Layer 12 of a small transformer language model trained on English Wikipedia (15 layers, counted from 0, width 128).
A neuron adds its activation times its output weights to the MLP's output. To switch it off is to set its activation to zero at one token and run the rest of the model.

Output weights of the MLP neurons that the questions are about. A number n stands for (n - 500) times 0.0011.
n7: 419,442,653,487,418,536,392,796,711,491,614,561,394,441,314,412,374,505,700,523,409,752,534,434,592,568,625,819,635,654,505,361,282,178,114,367,559,171,526,636,749,565,656,371,671,613,636,538,415,514,448,558,237,400,649,677,451,371,370,616,475,549,509,565,754,407,655,406,734,456,200,478,369,281,589,487,275,388,310,232,650,509,513,361,736,388,508,420,520,221,539,663,315,599,568,504,570,538,695,405,308,413,590,569,491,446,509,300,471,411,737,459,610,425,820,487,587,580,532,436,781,478,866,248,472,367,416,612
n59: 684,306,362,893,456,816,413,482,473,547,540,666,407,444,405,594,496,409,492,608,690,448,519,343,632,601,261,351,280,599,548,536,528,679,320,376,457,410,440,578,577,553,359,617,307,575,400,608,504,520,671,465,426,268,408,531,682,636,287,352,563,496,334,655,418,564,436,772,626,491,525,314,472,373,504,278,444,661,405,476,651,446,463,504,464,488,704,393,306,488,568,704,452,314,472,410,534,418,644,555,493,234,519,386,520,657,609,508,449,614,668,408,604,473,376,318,793,578,350,770,504,682,417,517,401,329,500,475
n90: 595,598,554,596,404,558,513,443,522,525,600,379,626,288,575,546,637,643,420,534,557,508,527,356,516,399,420,522,457,562,514,342,514,619,544,478,357,293,487,552,581,427,431,453,422,464,561,466,524,646,468,389,775,451,625,500,376,423,430,445,479,647,396,321,494,415,494,369,438,579,695,448,424,552,360,539,516,455,703,689,645,476,461,608,325,525,472,531,555,473,503,526,422,458,582,685,514,576,624,472,445,519,382,546,375,518,569,541,583,474,420,389,583,527,486,632,463,490,570,606,454,604,391,364,433,425,318,581
n115: 400,496,249,685,481,721,326,367,389,436,496,459,681,393,515,625,587,451,616,250,515,500,583,385,409,672,543,518,352,710,408,209,481,580,380,243,648,479,471,366,600,681,461,616,583,197,578,550,663,576,682,286,458,416,655,526,619,403,558,605,486,612,489,880,571,484,316,617,549,635,362,496,394,371,634,465,518,553,321,504,485,599,343,544,527,425,591,351,544,600,435,672,493,659,511,522,493,318,420,439,468,380,388,398,351,563,414,549,756,461,458,604,304,633,627,448,535,372,432,324,558,619,618,480,607,507,757,378
n141: 533,397,472,530,416,752,513,215,595,324,281,555,464,526,415,455,627,355,533,482,368,362,592,606,602,679,482,457,573,553,638,699,669,385,652,236,428,462,778,514,561,473,585,622,597,412,319,475,519,619,636,618,345,480,504,504,582,318,330,291,409,295,673,626,422,276,598,491,531,505,349,807,474,569,596,620,206,364,447,602,686,564,562,543,735,496,329,932,524,556,528,491,525,602,518,543,350,592,292,778,512,568,630,259,536,573,530,409,341,432,329,585,460,70,227,634,397,269,571,584,297,582,240,588,670,472,758,761
n186: 270,652,412,725,643,376,648,820,545,358,381,429,777,342,672,392,496,249,588,479,399,544,198,421,422,504,252,585,522,361,517,569,285,536,613,541,418,668,416,496,721,574,316,335,554,442,384,646,487,391,689,612,399,246,691,541,668,640,331,525,406,405,385,684,247,518,310,646,467,640,500,225,651,630,605,390,586,338,403,601,475,395,527,423,410,733,585,570,571,549,303,405,508,550,773,343,488,674,544,454,539,383,392,544,517,442,266,644,562,323,427,513,683,602,883,435,559,359,408,579,688,402,441,429,640,635,372,617
n221: 421,364,576,387,609,352,636,586,478,511,557,577,592,562,583,519,597,470,437,386,489,251,326,406,458,376,569,315,562,394,637,258,538,695,232,345,720,386,507,481,444,554,619,441,474,395,514,539,531,447,594,359,550,476,383,537,463,566,168,389,616,430,650,568,598,557,709,597,403,390,336,485,646,591,445,556,655,474,372,353,694,391,401,627,669,519,659,381,450,434,576,724,643,744,538,356,504,469,381,376,444,662,464,226,764,403,390,426,569,500,645,789,572,613,555,320,454,609,478,660,466,610,417,492,512,393,591,212
n229: 322,397,287,551,528,599,492,607,387,408,638,486,508,528,366,525,339,580,420,581,742,572,678,810,652,462,549,488,467,460,496,488,629,685,545,551,656,665,427,388,505,421,516,311,536,396,341,696,441,280,427,441,680,206,317,355,457,802,523,666,361,358,461,492,758,319,726,616,233,452,616,512,492,450,558,664,526,691,384,452,398,508,504,504,537,278,489,586,564,523,457,628,403,940,344,661,732,504,531,584,593,473,462,535,471,367,257,677,437,682,463,488,455,407,649,512,504,474,340,572,133,410,492,546,396,349,415,384
n266: 619,563,473,464,638,582,679,672,707,264,504,634,623,221,596,620,700,749,443,281,340,492,319,391,593,527,555,323,457,429,201,538,307,332,396,480,613,599,444,746,347,478,492,447,554,575,209,618,439,263,688,611,692,477,508,411,732,480,332,406,535,603,431,472,682,572,508,479,388,563,306,614,330,589,344,461,500,640,554,387,447,444,718,432,334,426,335,554,690,325,700,663,492,388,579,496,343,535,616,250,535,468,583,648,457,404,631,447,377,337,512,508,614,370,267,801,922,659,413,512,343,541,662,504,561,656,326,366
n332: 504,139,376,455,554,542,629,532,635,611,523,611,359,577,533,548,515,619,439,383,407,493,526,464,432,536,350,515,500,531,785,622,562,589,471,458,630,362,500,660,664,161,567,508,381,546,691,464,540,423,404,649,445,571,451,662,319,545,574,709,514,302,455,526,420,562,492,688,631,646,568,371,408,564,616,568,420,308,631,473,541,451,399,281,425,270,425,518,583,356,821,758,367,647,400,576,321,448,474,585,482,355,489,548,596,688,788,515,375,604,518,445,277,590,580,376,750,251,357,730,366,492,407,512,287,376,260,340
n348: 599,595,340,654,427,508,443,508,695,547,327,416,400,400,320,469,471,738,716,578,623,665,464,455,484,753,561,463,290,406,379,517,479,479,294,605,163,301,858,522,784,579,765,429,704,398,587,440,549,244,299,386,416,457,533,450,454,462,664,420,436,471,562,524,660,390,659,415,606,297,327,408,385,434,606,448,748,568,402,268,371,669,372,668,854,542,630,289,546,312,432,544,619,624,607,571,566,433,434,577,571,394,447,369,394,449,726,546,268,504,547,444,401,492,378,467,29,416,453,415,613,533,807,626,651,688,595,456
n353: 720,629,405,482,557,463,485,532,564,531,350,562,554,433,440,487,678,723,527,398,524,378,566,444,661,604,429,509,384,354,395,333,316,406,594,559,517,404,395,497,688,510,564,606,516,497,663,610,602,437,479,450,628,214,644,555,472,491,488,472,485,575,383,623,480,578,350,459,359,582,464,438,481,405,461,465,612,528,582,554,608,540,332,373,316,678,512,553,556,623,315,244,430,434,614,525,491,572,660,365,500,539,500,733,432,526,472,391,512,718,381,500,430,601,491,648,276,491,330,485,590,598,428,444,461,514,596,438
n365: 572,451,453,610,371,436,457,758,516,503,627,546,651,508,559,427,636,597,507,399,593,656,286,608,491,476,342,251,348,506,523,427,289,475,395,503,427,409,558,480,567,563,454,678,436,458,694,515,443,613,649,659,528,565,547,689,468,408,562,303,437,529,418,432,420,455,559,577,513,343,420,443,413,513,433,771,473,439,649,286,500,584,461,531,431,564,545,362,463,415,600,693,518,384,332,497,653,487,423,574,402,478,601,670,620,595,370,513,437,696,503,448,330,368,601,406,634,639,532,430,487,415,606,463,517,308,536,590
n399: 364,250,367,524,557,778,412,596,496,364,700,496,270,381,600,512,415,540,793,537,554,824,504,567,575,439,615,508,351,524,309,459,573,612,481,516,509,483,481,400,334,562,492,270,596,536,476,496,327,327,411,616,655,559,277,622,386,433,686,377,575,627,425,531,617,591,602,821,335,317,249,504,500,437,642,545,466,460,427,451,370,301,357,341,426,388,385,624,507,248,440,396,654,367,508,242,477,672,701,480,526,465,757,477,558,719,575,651,545,625,593,529,520,453,219,618,561,872,371,389,344,528,568,636,471,541,728,592
n412: 758,717,579,637,576,426,477,361,811,551,451,478,273,544,345,404,543,449,305,549,510,467,295,496,334,506,430,540,528,545,611,486,459,540,659,389,359,325,493,543,555,500,664,446,418,562,508,439,774,503,460,616,640,462,500,443,389,490,167,520,529,649,547,536,418,485,365,558,534,611,561,625,497,517,536,362,397,541,407,472,718,437,506,517,532,636,405,401,393,446,339,447,538,576,407,324,517,604,536,675,459,484,444,684,401,519,743,399,548,553,630,712,430,416,277,631,350,304,510,666,332,517,459,410,593,547,583,365
n457: 408,516,708,483,601,459,390,622,609,715,419,494,507,418,493,324,560,705,625,670,604,602,639,526,325,437,286,503,565,374,564,657,381,503,413,524,549,383,380,808,396,478,518,603,500,521,475,559,460,584,420,535,707,554,534,411,380,397,343,717,500,359,469,420,446,669,468,486,663,436,572,633,524,409,551,464,729,344,615,349,445,534,660,389,371,566,420,594,350,582,623,694,474,402,343,390,409,442,453,594,494,490,324,801,374,458,377,596,423,561,465,443,404,697,565,606,564,331,385,523,500,548,465,155,395,446,374,482

Each question names a token from some text and the token that comes next. It shows the activations a of the neurons there, in the order above. A number n stands for (n - 500) times 0.0048.

Then comes g, the gradient of the next token's log-probability with respect to the MLP's output, scaled to length 1. A neuron's effect is roughly proportional to its activation times (output weights . g). A number n stands for (n - 500) times 0.0008.

" the", then "ory"
a: 540,483,646,545,476,492,471,485,487,481,498,471,488,483,493,477
g: 585,576,545,665,715,382,437,413,354,484,414,529,424,491,355,463,759,418,493,515,562,478,598,420,644,377,490,445,420,415,550,376,320,527,356,458,553,409,489,415,610,504,436,439,588,613,364,532,347,535,389,594,443,542,536,544,496,611,581,494,605,310,506,555,415,738,634,399,483,481,609,291,737,802,487,442,559,507,463,448,472,564,592,619,812,444,463,506,510,514,265,570,458,440,385,539,820,401,571,596,494,392,812,440,554,401,491,399,496,542,692,439,503,455,532,304,283,611,558,371,452,463,427,392,507,502,527,431
Which neuron, switched off, raises the next token's probability most? n90

" ", then "ign"
a: 481,485,478,465,538,492,490,484,749,473,493,469,603,629,498,465
g: 509,439,615,573,449,514,589,482,548,558,618,553,453,449,513,593,627,445,621,569,527,570,550,568,461,550,440,423,270,476,554,370,486,454,460,640,476,559,481,441,612,475,667,493,203,619,572,330,428,592,686,478,467,556,469,567,595,517,487,423,667,386,540,457,508,256,607,481,392,318,503,625,402,553,391,408,573,667,687,303,580,498,284,646,400,652,434,473,600,491,422,623,404,390,265,571,499,477,318,533,398,422,577,539,381,360,736,571,631,331,445,680,490,359,489,392,789,589,356,545,679,566,335,677,382,489,293,507
Which two neurons, each switched off alone, lower its probability most, in order? n266, n365

"ap", then "or"
a: 499,499,478,505,471,470,566,465,480,476,492,465,491,466,476,465
g: 515,422,692,557,520,405,437,456,367,512,570,635,472,371,689,421,489,449,452,535,398,558,492,535,517,373,423,359,494,492,449,253,647,676,420,671,498,627,448,579,522,629,589,514,627,523,431,483,432,723,447,460,555,449,486,560,453,615,623,617,567,295,643,531,320,480,776,360,594,332,418,503,508,678,453,658,502,399,602,346,596,368,513,377,608,430,618,582,629,473,379,549,557,483,332,428,691,357,518,571,484,415,731,423,611,447,576,434,453,607,581,671,611,430,419,361,272,446,588,478,458,568,510,301,365,379,578,168
Which neuron, switched off, lowers the next token's probability most? n221

" A", then "le"
a: 514,486,527,529,475,482,495,481,489,659,476,466,484,470,488,482
g: 718,412,728,432,510,431,426,712,522,480,594,305,429,409,674,642,661,464,603,561,481,443,464,540,524,545,353,410,379,424,555,599,582,622,457,646,280,685,445,489,563,736,596,466,659,379,497,477,566,284,630,641,458,668,410,492,448,508,246,482,629,611,526,509,613,517,629,220,547,425,430,535,566,551,581,582,553,542,576,316,634,637,504,403,442,502,535,418,569,474,503,427,423,538,416,337,422,459,441,531,512,480,420,438,544,658,277,369,430,184,370,461,523,515,555,417,550,536,373,587,539,420,345,395,514,540,368,763
Which neuron, switched off, raises the next token's probability most? n332

"io", then "b"
a: 484,495,490,498,511,478,471,718,465,490,490,475,492,471,466,496
g: 537,446,373,382,427,491,348,508,327,624,470,664,444,535,571,385,361,602,572,464,561,472,355,546,351,654,598,521,475,579,373,369,706,571,408,516,367,422,564,496,560,443,548,547,589,305,619,452,293,460,509,382,472,557,377,479,597,605,602,509,533,492,433,523,550,375,501,489,448,646,590,445,509,514,409,555,662,410,613,279,536,487,499,737,655,403,449,481,577,542,317,798,627,551,189,547,442,443,591,448,307,455,303,611,649,489,487,665,476,573,413,652,385,470,760,511,755,392,382,424,420,556,392,545,450,554,758,534
Which neuron, switched off, lowers the next token's probability most? n229

" U", then "K"
a: 494,721,700,468,498,480,481,482,499,468,475,488,492,465,499,490
g: 596,591,387,572,682,686,487,382,447,454,467,427,530,621,425,369,383,408,478,357,589,417,420,379,524,424,576,492,336,513,566,476,438,446,451,324,618,344,538,492,482,516,448,583,702,337,337,487,553,587,555,326,439,452,469,330,555,623,423,448,463,682,487,586,470,613,508,577,564,853,538,427,550,529,570,588,484,765,530,623,611,465,623,396,537,373,575,562,275,558,324,558,482,439,678,490,594,256,484,594,446,387,556,621,226,687,370,380,635,642,481,392,422,510,683,529,556,596,208,536,350,529,537,529,603,604,485,457
Which neuron, switched off, lowers the next token's probability most? n59

"c", then "ity"
a: 466,467,479,477,472,476,471,517,468,465,473,468,609,510,479,497
g: 450,458,594,436,472,556,513,313,524,545,714,570,284,425,366,534,610,535,409,333,566,469,586,507,451,465,420,522,598,472,449,626,414,496,388,547,397,325,568,401,408,500,595,631,227,346,515,587,387,498,573,429,343,544,492,578,452,386,507,342,488,343,511,398,473,554,725,524,524,422,549,735,585,471,438,680,323,767,537,468,614,682,315,453,515,530,343,345,435,266,550,537,487,387,359,560,569,423,626,425,715,662,889,469,615,481,477,599,508,450,535,391,561,485,407,701,628,528,636,402,542,532,527,422,484,591,564,619
Which neuron, switched off, lowers the next token's probability most? n365

"in", then " F"
a: 465,465,490,504,475,494,468,496,481,496,488,490,692,517,597,500
g: 503,638,389,488,585,583,323,614,489,479,659,459,450,542,388,448,534,497,470,454,581,643,540,451,489,515,394,392,336,605,562,461,476,525,332,441,295,355,548,430,466,727,479,680,530,581,495,338,571,561,582,402,288,261,444,786,744,377,520,513,564,305,478,698,610,604,610,361,575,564,431,603,403,435,595,737,560,659,513,382,427,594,639,607,609,580,435,594,380,500,630,560,648,452,470,595,367,409,302,420,511,527,342,537,375,488,498,607,588,392,583,550,502,248,408,657,400,377,446,268,427,408,577,482,500,442,641,601
Which neuron, switched off, lowers the next token's probability most? n365

"G", then "U"
a: 470,469,488,471,465,487,476,485,479,469,497,498,603,467,626,465
g: 593,331,393,617,434,526,391,459,350,377,325,401,479,560,341,341,471,584,361,571,537,451,417,432,764,474,404,623,512,598,618,502,519,458,401,372,433,485,345,642,592,479,642,404,476,315,415,534,766,715,499,624,471,322,677,593,460,585,462,538,630,522,604,554,431,505,458,618,457,688,306,493,610,578,579,374,604,690,663,451,545,520,584,312,684,611,579,380,243,387,606,642,435,596,588,438,569,348,684,513,439,650,433,540,448,488,558,400,588,533,410,586,531,521,401,464,486,462,379,640,321,486,640,420,422,291,567,354
Which neuron, switched off, lowers the next token's probability most? n412

"0", then "1"
a: 465,465,471,479,980,493,476,483,488,465,492,485,466,626,477,481
g: 488,386,448,502,534,478,520,498,328,573,488,455,533,604,501,590,415,568,365,375,386,511,413,679,451,530,609,510,460,495,547,563,302,374,694,409,495,409,617,700,453,375,599,275,442,560,463,318,264,501,617,370,429,373,694,758,538,751,390,534,407,463,604,619,391,472,547,559,421,542,316,696,513,537,491,559,736,508,560,433,479,430,615,725,431,260,461,539,343,512,596,630,587,507,409,659,443,330,660,500,476,500,542,382,518,627,558,275,378,537,444,631,366,591,462,494,572,407,481,511,557,638,425,331,665,382,704,546
Which neuron, switched off, lowers the next token's probability most? n141

"3", then " L"
a: 467,485,512,471,484,470,475,469,497,566,492,492,484,590,486,468
g: 343,508,323,658,740,365,576,548,533,454,736,435,414,630,612,712,523,565,602,484,564,717,501,328,522,492,445,433,566,502,554,416,556,289,480,631,290,504,515,450,355,511,602,580,633,651,626,387,455,308,373,462,596,619,365,460,542,344,410,518,456,564,482,460,420,591,682,475,344,642,586,445,489,313,590,442,481,491,362,576,466,463,509,473,480,492,464,562,714,400,398,616,437,305,424,447,254,550,650,556,366,785,591,573,569,613,339,466,223,584,464,371,655,483,536,450,602,488,529,346,589,573,476,430,474,522,405,633
Which neuron, switched off, lowers the next token's probability most? n399

" S", then "il"
a: 488,485,544,497,472,498,481,487,481,516,466,465,498,472,495,491
g: 443,602,457,580,455,391,605,634,616,452,480,658,450,436,521,587,440,472,578,395,351,665,490,505,580,608,469,591,453,461,421,364,273,468,435,721,461,458,554,494,616,393,548,430,624,458,467,563,650,327,532,458,408,586,269,633,491,419,383,410,535,570,439,470,461,566,391,541,569,591,516,529,651,674,620,625,520,349,517,391,317,521,407,380,636,363,652,200,643,560,505,547,398,499,472,553,574,570,503,256,349,452,447,446,430,723,387,487,389,523,336,498,685,748,426,742,546,521,711,345,592,316,626,464,467,534,314,679
Which neuron, switched off, lowers the next token's probability most? n141

" d", then "o"
a: 495,471,472,491,471,500,478,716,485,475,494,584,465,472,479,466
g: 324,438,454,413,593,585,546,746,437,701,604,543,730,474,581,398,452,272,628,455,614,776,702,685,615,604,312,466,505,473,540,550,340,664,361,503,460,496,510,635,385,442,480,485,543,533,507,490,562,558,575,290,526,369,415,609,259,485,585,389,457,336,310,552,468,610,472,503,647,468,578,541,511,463,480,519,543,544,462,576,342,457,448,696,370,377,424,535,510,324,477,577,692,699,650,676,477,337,400,491,535,510,562,320,510,521,264,482,452,501,576,460,509,377,583,588,509,574,484,380,497,573,262,491,281,541,601,387
Which neuron, switched off, lowers the next token's probability most? n229

"M", then "in"
a: 484,492,494,486,479,498,504,529,489,485,490,470,468,469,465,579
g: 438,487,677,557,402,314,520,516,601,753,547,485,470,410,509,471,617,602,731,546,515,665,516,575,542,390,716,572,663,436,329,618,436,633,461,739,442,524,400,542,741,417,369,598,422,730,565,497,437,238,606,387,508,581,432,655,598,594,489,515,328,499,508,428,628,303,283,511,647,248,625,566,423,444,336,613,553,435,293,513,415,377,475,481,383,501,622,539,505,602,415,453,425,424,213,476,564,376,486,549,484,492,457,350,647,387,396,421,449,433,562,523,580,504,654,481,541,437,584,442,427,565,458,507,348,467,504,693
Which neuron, switched off, lowers the next token's probability most? n457

" ", then "ent"
a: 471,475,508,470,497,498,497,492,594,465,490,465,640,652,483,480
g: 570,379,552,406,514,439,415,650,483,648,459,275,575,415,399,455,568,624,669,626,488,362,359,432,476,370,636,451,445,454,641,506,575,568,416,291,540,585,481,660,737,670,392,658,145,537,498,494,681,434,523,278,443,574,443,576,383,399,534,522,488,536,727,484,584,492,450,551,487,405,448,351,629,657,712,581,604,471,439,340,473,536,487,445,521,454,428,494,372,703,428,756,352,624,484,614,407,407,504,598,453,427,623,652,434,510,439,373,236,419,716,489,552,473,515,586,354,540,497,568,535,558,521,503,257,448,529,484
Which neuron, switched off, lowers the next token's probability most? n365

" |", then " Gr"
a: 473,489,465,481,479,494,465,494,499,509,494,827,481,470,474,465
g: 430,584,279,671,481,756,262,502,360,589,606,631,409,520,368,380,284,723,439,612,464,529,578,407,432,453,315,104,590,689,687,353,612,266,497,506,448,591,601,570,404,632,414,508,481,502,543,453,571,554,546,689,520,446,313,558,542,500,546,402,415,613,620,559,483,569,566,327,436,559,433,597,709,321,467,521,410,584,391,652,388,573,662,562,631,517,521,665,517,383,605,505,398,405,518,566,431,530,495,570,622,531,588,636,506,461,427,562,480,465,453,468,557,552,556,431,467,485,349,537,350,213,453,433,459,514,547,520
Which neuron, switched off, raises the next token's probability most? n353

"et", then "h"
a: 470,487,492,490,598,487,479,536,480,485,778,488,465,468,496,475
g: 665,567,602,472,535,339,440,552,469,478,591,442,391,541,443,528,400,607,505,654,446,475,450,585,537,386,441,497,567,378,721,463,592,429,563,431,484,567,623,539,634,525,653,551,437,247,500,677,510,315,516,579,529,501,378,420,593,521,449,342,415,546,422,354,610,733,397,422,517,516,636,590,572,462,535,340,574,581,567,676,455,441,359,444,619,405,310,609,309,489,539,537,278,544,417,240,551,378,663,438,477,400,392,537,544,369,702,558,534,588,619,437,401,577,412,533,176,390,443,531,536,719,568,340,400,618,824,615
Which neuron, switched off, lowers the next token's probability most? n348

"t", then "y"
a: 498,500,548,481,497,470,575,488,960,475,485,497,469,594,487,474
g: 346,468,438,728,492,469,592,598,513,674,564,339,499,471,558,611,571,548,494,438,604,584,357,605,591,620,159,611,568,438,701,482,523,535,390,563,330,445,686,487,402,644,636,634,410,597,506,539,652,304,553,547,401,477,459,540,240,497,542,337,641,453,632,664,454,476,444,500,359,623,448,484,571,417,353,382,610,270,517,542,440,600,468,400,576,439,607,624,487,572,461,676,532,538,422,645,519,540,380,511,307,502,406,444,657,551,384,372,473,416,204,495,392,485,483,405,310,308,646,668,466,533,494,349,600,610,538,619
Which neuron, switched off, raises the next token's probability most? n266

"ate", then " as"
a: 465,468,489,493,492,496,554,469,483,500,497,485,732,471,467,491
g: 468,474,478,567,660,666,388,492,507,544,551,467,517,586,481,295,511,468,562,474,357,685,610,431,594,596,500,587,490,226,550,366,636,529,407,599,402,479,609,373,620,400,544,585,423,342,389,439,686,425,604,267,368,638,803,466,398,361,294,544,449,499,500,519,513,498,549,390,480,400,650,417,585,495,452,564,715,468,500,567,413,427,265,347,574,577,514,387,414,652,506,306,378,531,660,652,404,469,510,525,553,367,662,388,474,513,372,483,691,496,463,555,465,599,764,320,322,484,470,698,476,533,638,554,427,737,503,494
Which neuron, switched off, raises the next token's probability most? n365

"9", then ","
a: 494,465,601,469,500,488,466,485,500,713,466,494,467,483,492,497
g: 776,351,594,367,597,462,377,422,515,689,564,421,534,483,747,458,480,407,533,519,506,457,654,447,693,544,330,518,632,550,321,562,525,470,362,358,635,469,625,565,413,541,356,583,491,756,501,682,510,617,646,516,366,454,234,283,498,451,407,444,503,638,582,652,565,334,515,598,248,360,492,630,418,515,458,422,594,391,541,410,649,688,411,449,594,307,453,476,514,563,431,504,540,311,629,459,503,536,501,378,572,340,711,529,670,551,432,493,566,620,487,543,479,509,484,679,517,507,503,396,448,230,482,308,466,508,507,434
Which neuron, switched off, raises the next token's probability most? n332

"K", then " E"
a: 499,494,483,465,465,489,465,498,488,484,493,499,466,469,487,497
g: 588,708,535,506,573,416,522,558,633,589,523,578,527,542,525,633,580,457,557,481,513,726,431,567,384,393,461,299,417,483,485,602,626,406,527,660,497,485,488,451,361,541,505,571,421,768,616,352,431,430,434,381,468,655,312,317,699,390,488,467,562,398,448,401,665,565,714,291,267,537,658,519,629,397,542,579,402,245,261,453,563,425,321,572,523,388,449,505,606,457,455,434,518,317,404,536,373,712,395,477,672,605,421,429,425,443,551,540,294,571,561,378,502,596,421,617,586,447,565,553,617,460,276,604,616,543,484,723
Which neuron, switched off, lowers the next token's probability most? n115

"ar", then "act"
a: 493,491,473,466,500,696,470,497,465,481,562,495,472,473,498,489
g: 470,520,415,631,559,523,409,541,460,408,437,377,640,329,368,570,314,300,472,560,452,545,798,681,410,559,465,403,429,578,377,458,618,455,546,487,666,673,547,603,735,459,469,430,626,517,405,275,566,465,537,761,522,378,407,430,536,488,452,667,690,284,470,650,601,484,514,484,641,458,405,490,489,458,491,381,551,493,613,363,331,608,646,410,370,530,746,618,443,364,587,445,261,530,629,454,572,637,352,470,585,379,411,487,455,589,405,305,584,289,552,421,602,619,388,520,590,529,359,679,545,476,615,400,539,585,493,409
Which neuron, switched off, lowers the next token's probability most? n186

" en", then "orm"
a: 656,500,595,494,491,473,500,475,564,476,500,478,507,496,498,476
g: 330,503,608,386,746,659,586,585,657,420,519,539,529,476,565,445,515,444,511,505,479,523,588,344,516,242,271,498,287,650,620,247,375,513,402,613,602,514,451,682,539,454,572,518,503,543,528,602,548,669,540,498,497,476,570,573,433,427,346,605,617,438,384,637,398,657,634,461,661,631,390,499,621,548,597,214,507,353,554,593,520,669,540,440,452,611,508,287,441,599,417,447,548,300,456,498,685,607,437,538,349,473,385,451,515,324,637,455,443,452,549,444,621,496,350,618,260,505,555,454,507,448,744,255,499,418,589,428
Which neuron, switched off, lowers the next token's probability most? n7

"ul", then "ate"
a: 487,465,502,648,487,695,583,473,473,473,465,498,465,521,488,520
g: 607,436,563,405,501,556,541,485,762,553,290,666,440,454,634,410,598,264,596,455,560,742,414,335,423,324,415,415,502,622,645,690,518,528,613,326,462,681,466,656,334,700,258,578,396,413,605,448,609,463,511,397,512,430,532,405,324,464,416,523,435,528,621,385,639,529,437,281,445,540,403,457,661,387,509,272,487,448,462,447,639,512,620,413,615,612,605,647,465,437,660,308,336,466,417,319,674,540,548,478,542,508,663,589,640,401,360,527,403,518,542,707,504,418,544,419,387,411,440,545,470,611,567,567,484,611,565,507
Which neuron, switched off, lowers the next token's probability most? n186

"R", then "A"
a: 492,482,465,798,492,498,482,465,499,491,497,483,466,471,476,478
g: 528,364,371,532,347,735,535,373,384,309,382,697,493,450,522,547,598,600,357,469,611,427,579,547,589,409,363,653,520,533,591,456,512,391,299,312,537,578,381,628,633,487,527,488,644,316,412,607,481,767,338,431,496,451,588,588,371,605,393,416,378,419,362,609,328,498,297,649,601,523,450,511,489,496,577,484,618,797,607,656,430,639,570,406,579,692,433,409,564,479,563,647,387,587,597,408,706,454,570,355,423,392,461,551,546,432,436,324,627,635,416,587,515,454,407,516,490,516,370,698,380,408,510,550,449,435,703,400
Which neuron, switched off, lowers the next token's probability most? n115

" –", then " first"
a: 482,479,896,500,514,498,476,498,710,483,522,534,494,465,499,484
g: 622,435,591,383,562,516,697,439,456,605,432,259,485,284,655,649,392,552,582,400,788,399,535,545,459,607,609,579,668,405,586,470,396,661,501,400,497,556,332,371,688,561,454,500,554,304,342,346,591,541,353,556,733,547,403,644,479,497,497,594,498,630,571,606,407,406,669,467,428,459,473,492,460,719,402,444,504,658,738,463,409,504,560,611,574,600,443,499,461,769,540,373,301,390,364,600,464,303,520,646,298,526,529,468,396,369,579,344,607,472,456,509,469,374,500,518,468,446,461,550,367,699,458,375,393,524,426,451
Which neuron, switched off, lowers the next token's probability most? n90

"v", then "un"
a: 496,480,467,471,471,551,497,543,495,477,535,465,473,466,500,492
g: 466,347,567,667,440,403,462,572,555,360,319,399,449,346,569,566,609,293,395,307,695,567,560,645,682,532,717,614,572,544,513,618,471,437,481,533,389,493,580,549,498,557,542,558,727,596,583,492,499,418,526,665,361,517,559,639,470,599,223,693,466,513,445,514,448,499,394,496,613,468,410,478,385,384,631,342,594,443,542,673,441,453,473,606,628,322,473,501,562,426,427,436,416,406,669,553,253,444,531,553,484,420,497,425,499,464,414,295,577,598,383,688,221,553,772,294,475,445,331,473,609,467,511,425,645,495,516,706
Which neuron, switched off, lowers the next token's probability most? n186

" ", then " |\n"
a: 492,471,481,493,494,496,493,465,487,491,497,698,473,551,492,481
g: 512,569,828,455,550,543,321,693,490,749,496,387,457,510,419,564,307,496,711,590,609,644,586,355,397,371,381,281,483,367,424,350,589,479,582,454,554,462,502,462,442,615,541,543,507,463,509,562,640,547,526,421,494,515,592,483,515,500,576,413,458,679,537,502,526,382,479,404,509,524,560,418,743,301,462,543,430,445,452,377,334,321,474,602,317,396,473,559,533,500,489,298,741,315,438,587,471,341,505,578,463,467,657,608,676,462,658,523,507,639,544,657,584,625,319,480,409,332,496,645,519,511,223,709,569,349,492,494
Which neuron, switched off, lowers the next token's probability most? n353

" -", then " W"
a: 466,466,796,483,465,486,474,477,491,484,481,472,465,540,498,491
g: 534,501,464,555,565,543,441,492,505,625,653,423,469,538,545,411,309,631,578,445,415,490,296,434,510,493,523,293,617,452,300,450,473,712,524,257,467,389,661,527,490,478,471,523,506,478,532,325,602,603,566,496,687,561,588,496,512,511,557,532,393,523,482,496,426,617,560,435,383,411,705,459,406,319,560,444,305,506,538,522,373,601,452,779,363,438,436,867,750,404,369,417,393,553,645,555,379,400,313,746,249,672,700,587,488,390,412,595,447,627,351,442,602,541,536,552,520,648,474,510,497,379,460,547,609,389,562,467
Which neuron, switched off, lowers the next token's probability most? n90

" M", then "E"
a: 475,466,482,482,473,500,465,465,499,591,486,467,522,481,473,474
g: 751,558,308,569,542,504,487,330,547,544,324,457,407,569,379,731,559,648,206,407,494,369,444,317,453,434,499,459,357,512,466,424,570,483,418,280,443,567,470,530,372,413,676,547,578,456,456,402,528,583,292,557,555,639,617,492,427,456,398,537,370,502,726,536,464,506,462,582,473,646,466,394,481,547,695,422,632,573,706,564,781,592,500,285,680,663,521,411,484,483,595,620,389,497,615,479,510,474,446,421,571,688,651,483,441,585,586,497,456,636,410,497,506,447,163,422,576,438,304,627,389,575,466,551,567,373,606,501
Which neuron, switched off, lowers the next token's probability most? n332

" A", then "B"
a: 509,491,513,539,471,481,465,469,493,854,495,496,483,467,465,493
g: 575,416,365,545,464,726,340,366,352,348,378,460,470,571,314,536,673,329,402,271,568,471,519,504,625,261,514,640,454,625,543,491,457,403,505,432,398,498,371,645,304,426,631,541,650,351,478,434,474,625,334,405,639,438,387,490,453,561,394,469,351,388,339,537,491,622,472,790,637,537,454,401,382,488,722,372,568,439,559,515,619,654,595,567,466,594,661,519,343,404,486,579,452,512,601,517,793,330,546,523,514,500,521,733,547,600,559,470,492,654,411,588,433,494,581,460,670,598,319,544,438,580,625,430,497,508,678,426
Which neuron, switched off, lowers the next token's probability most? n332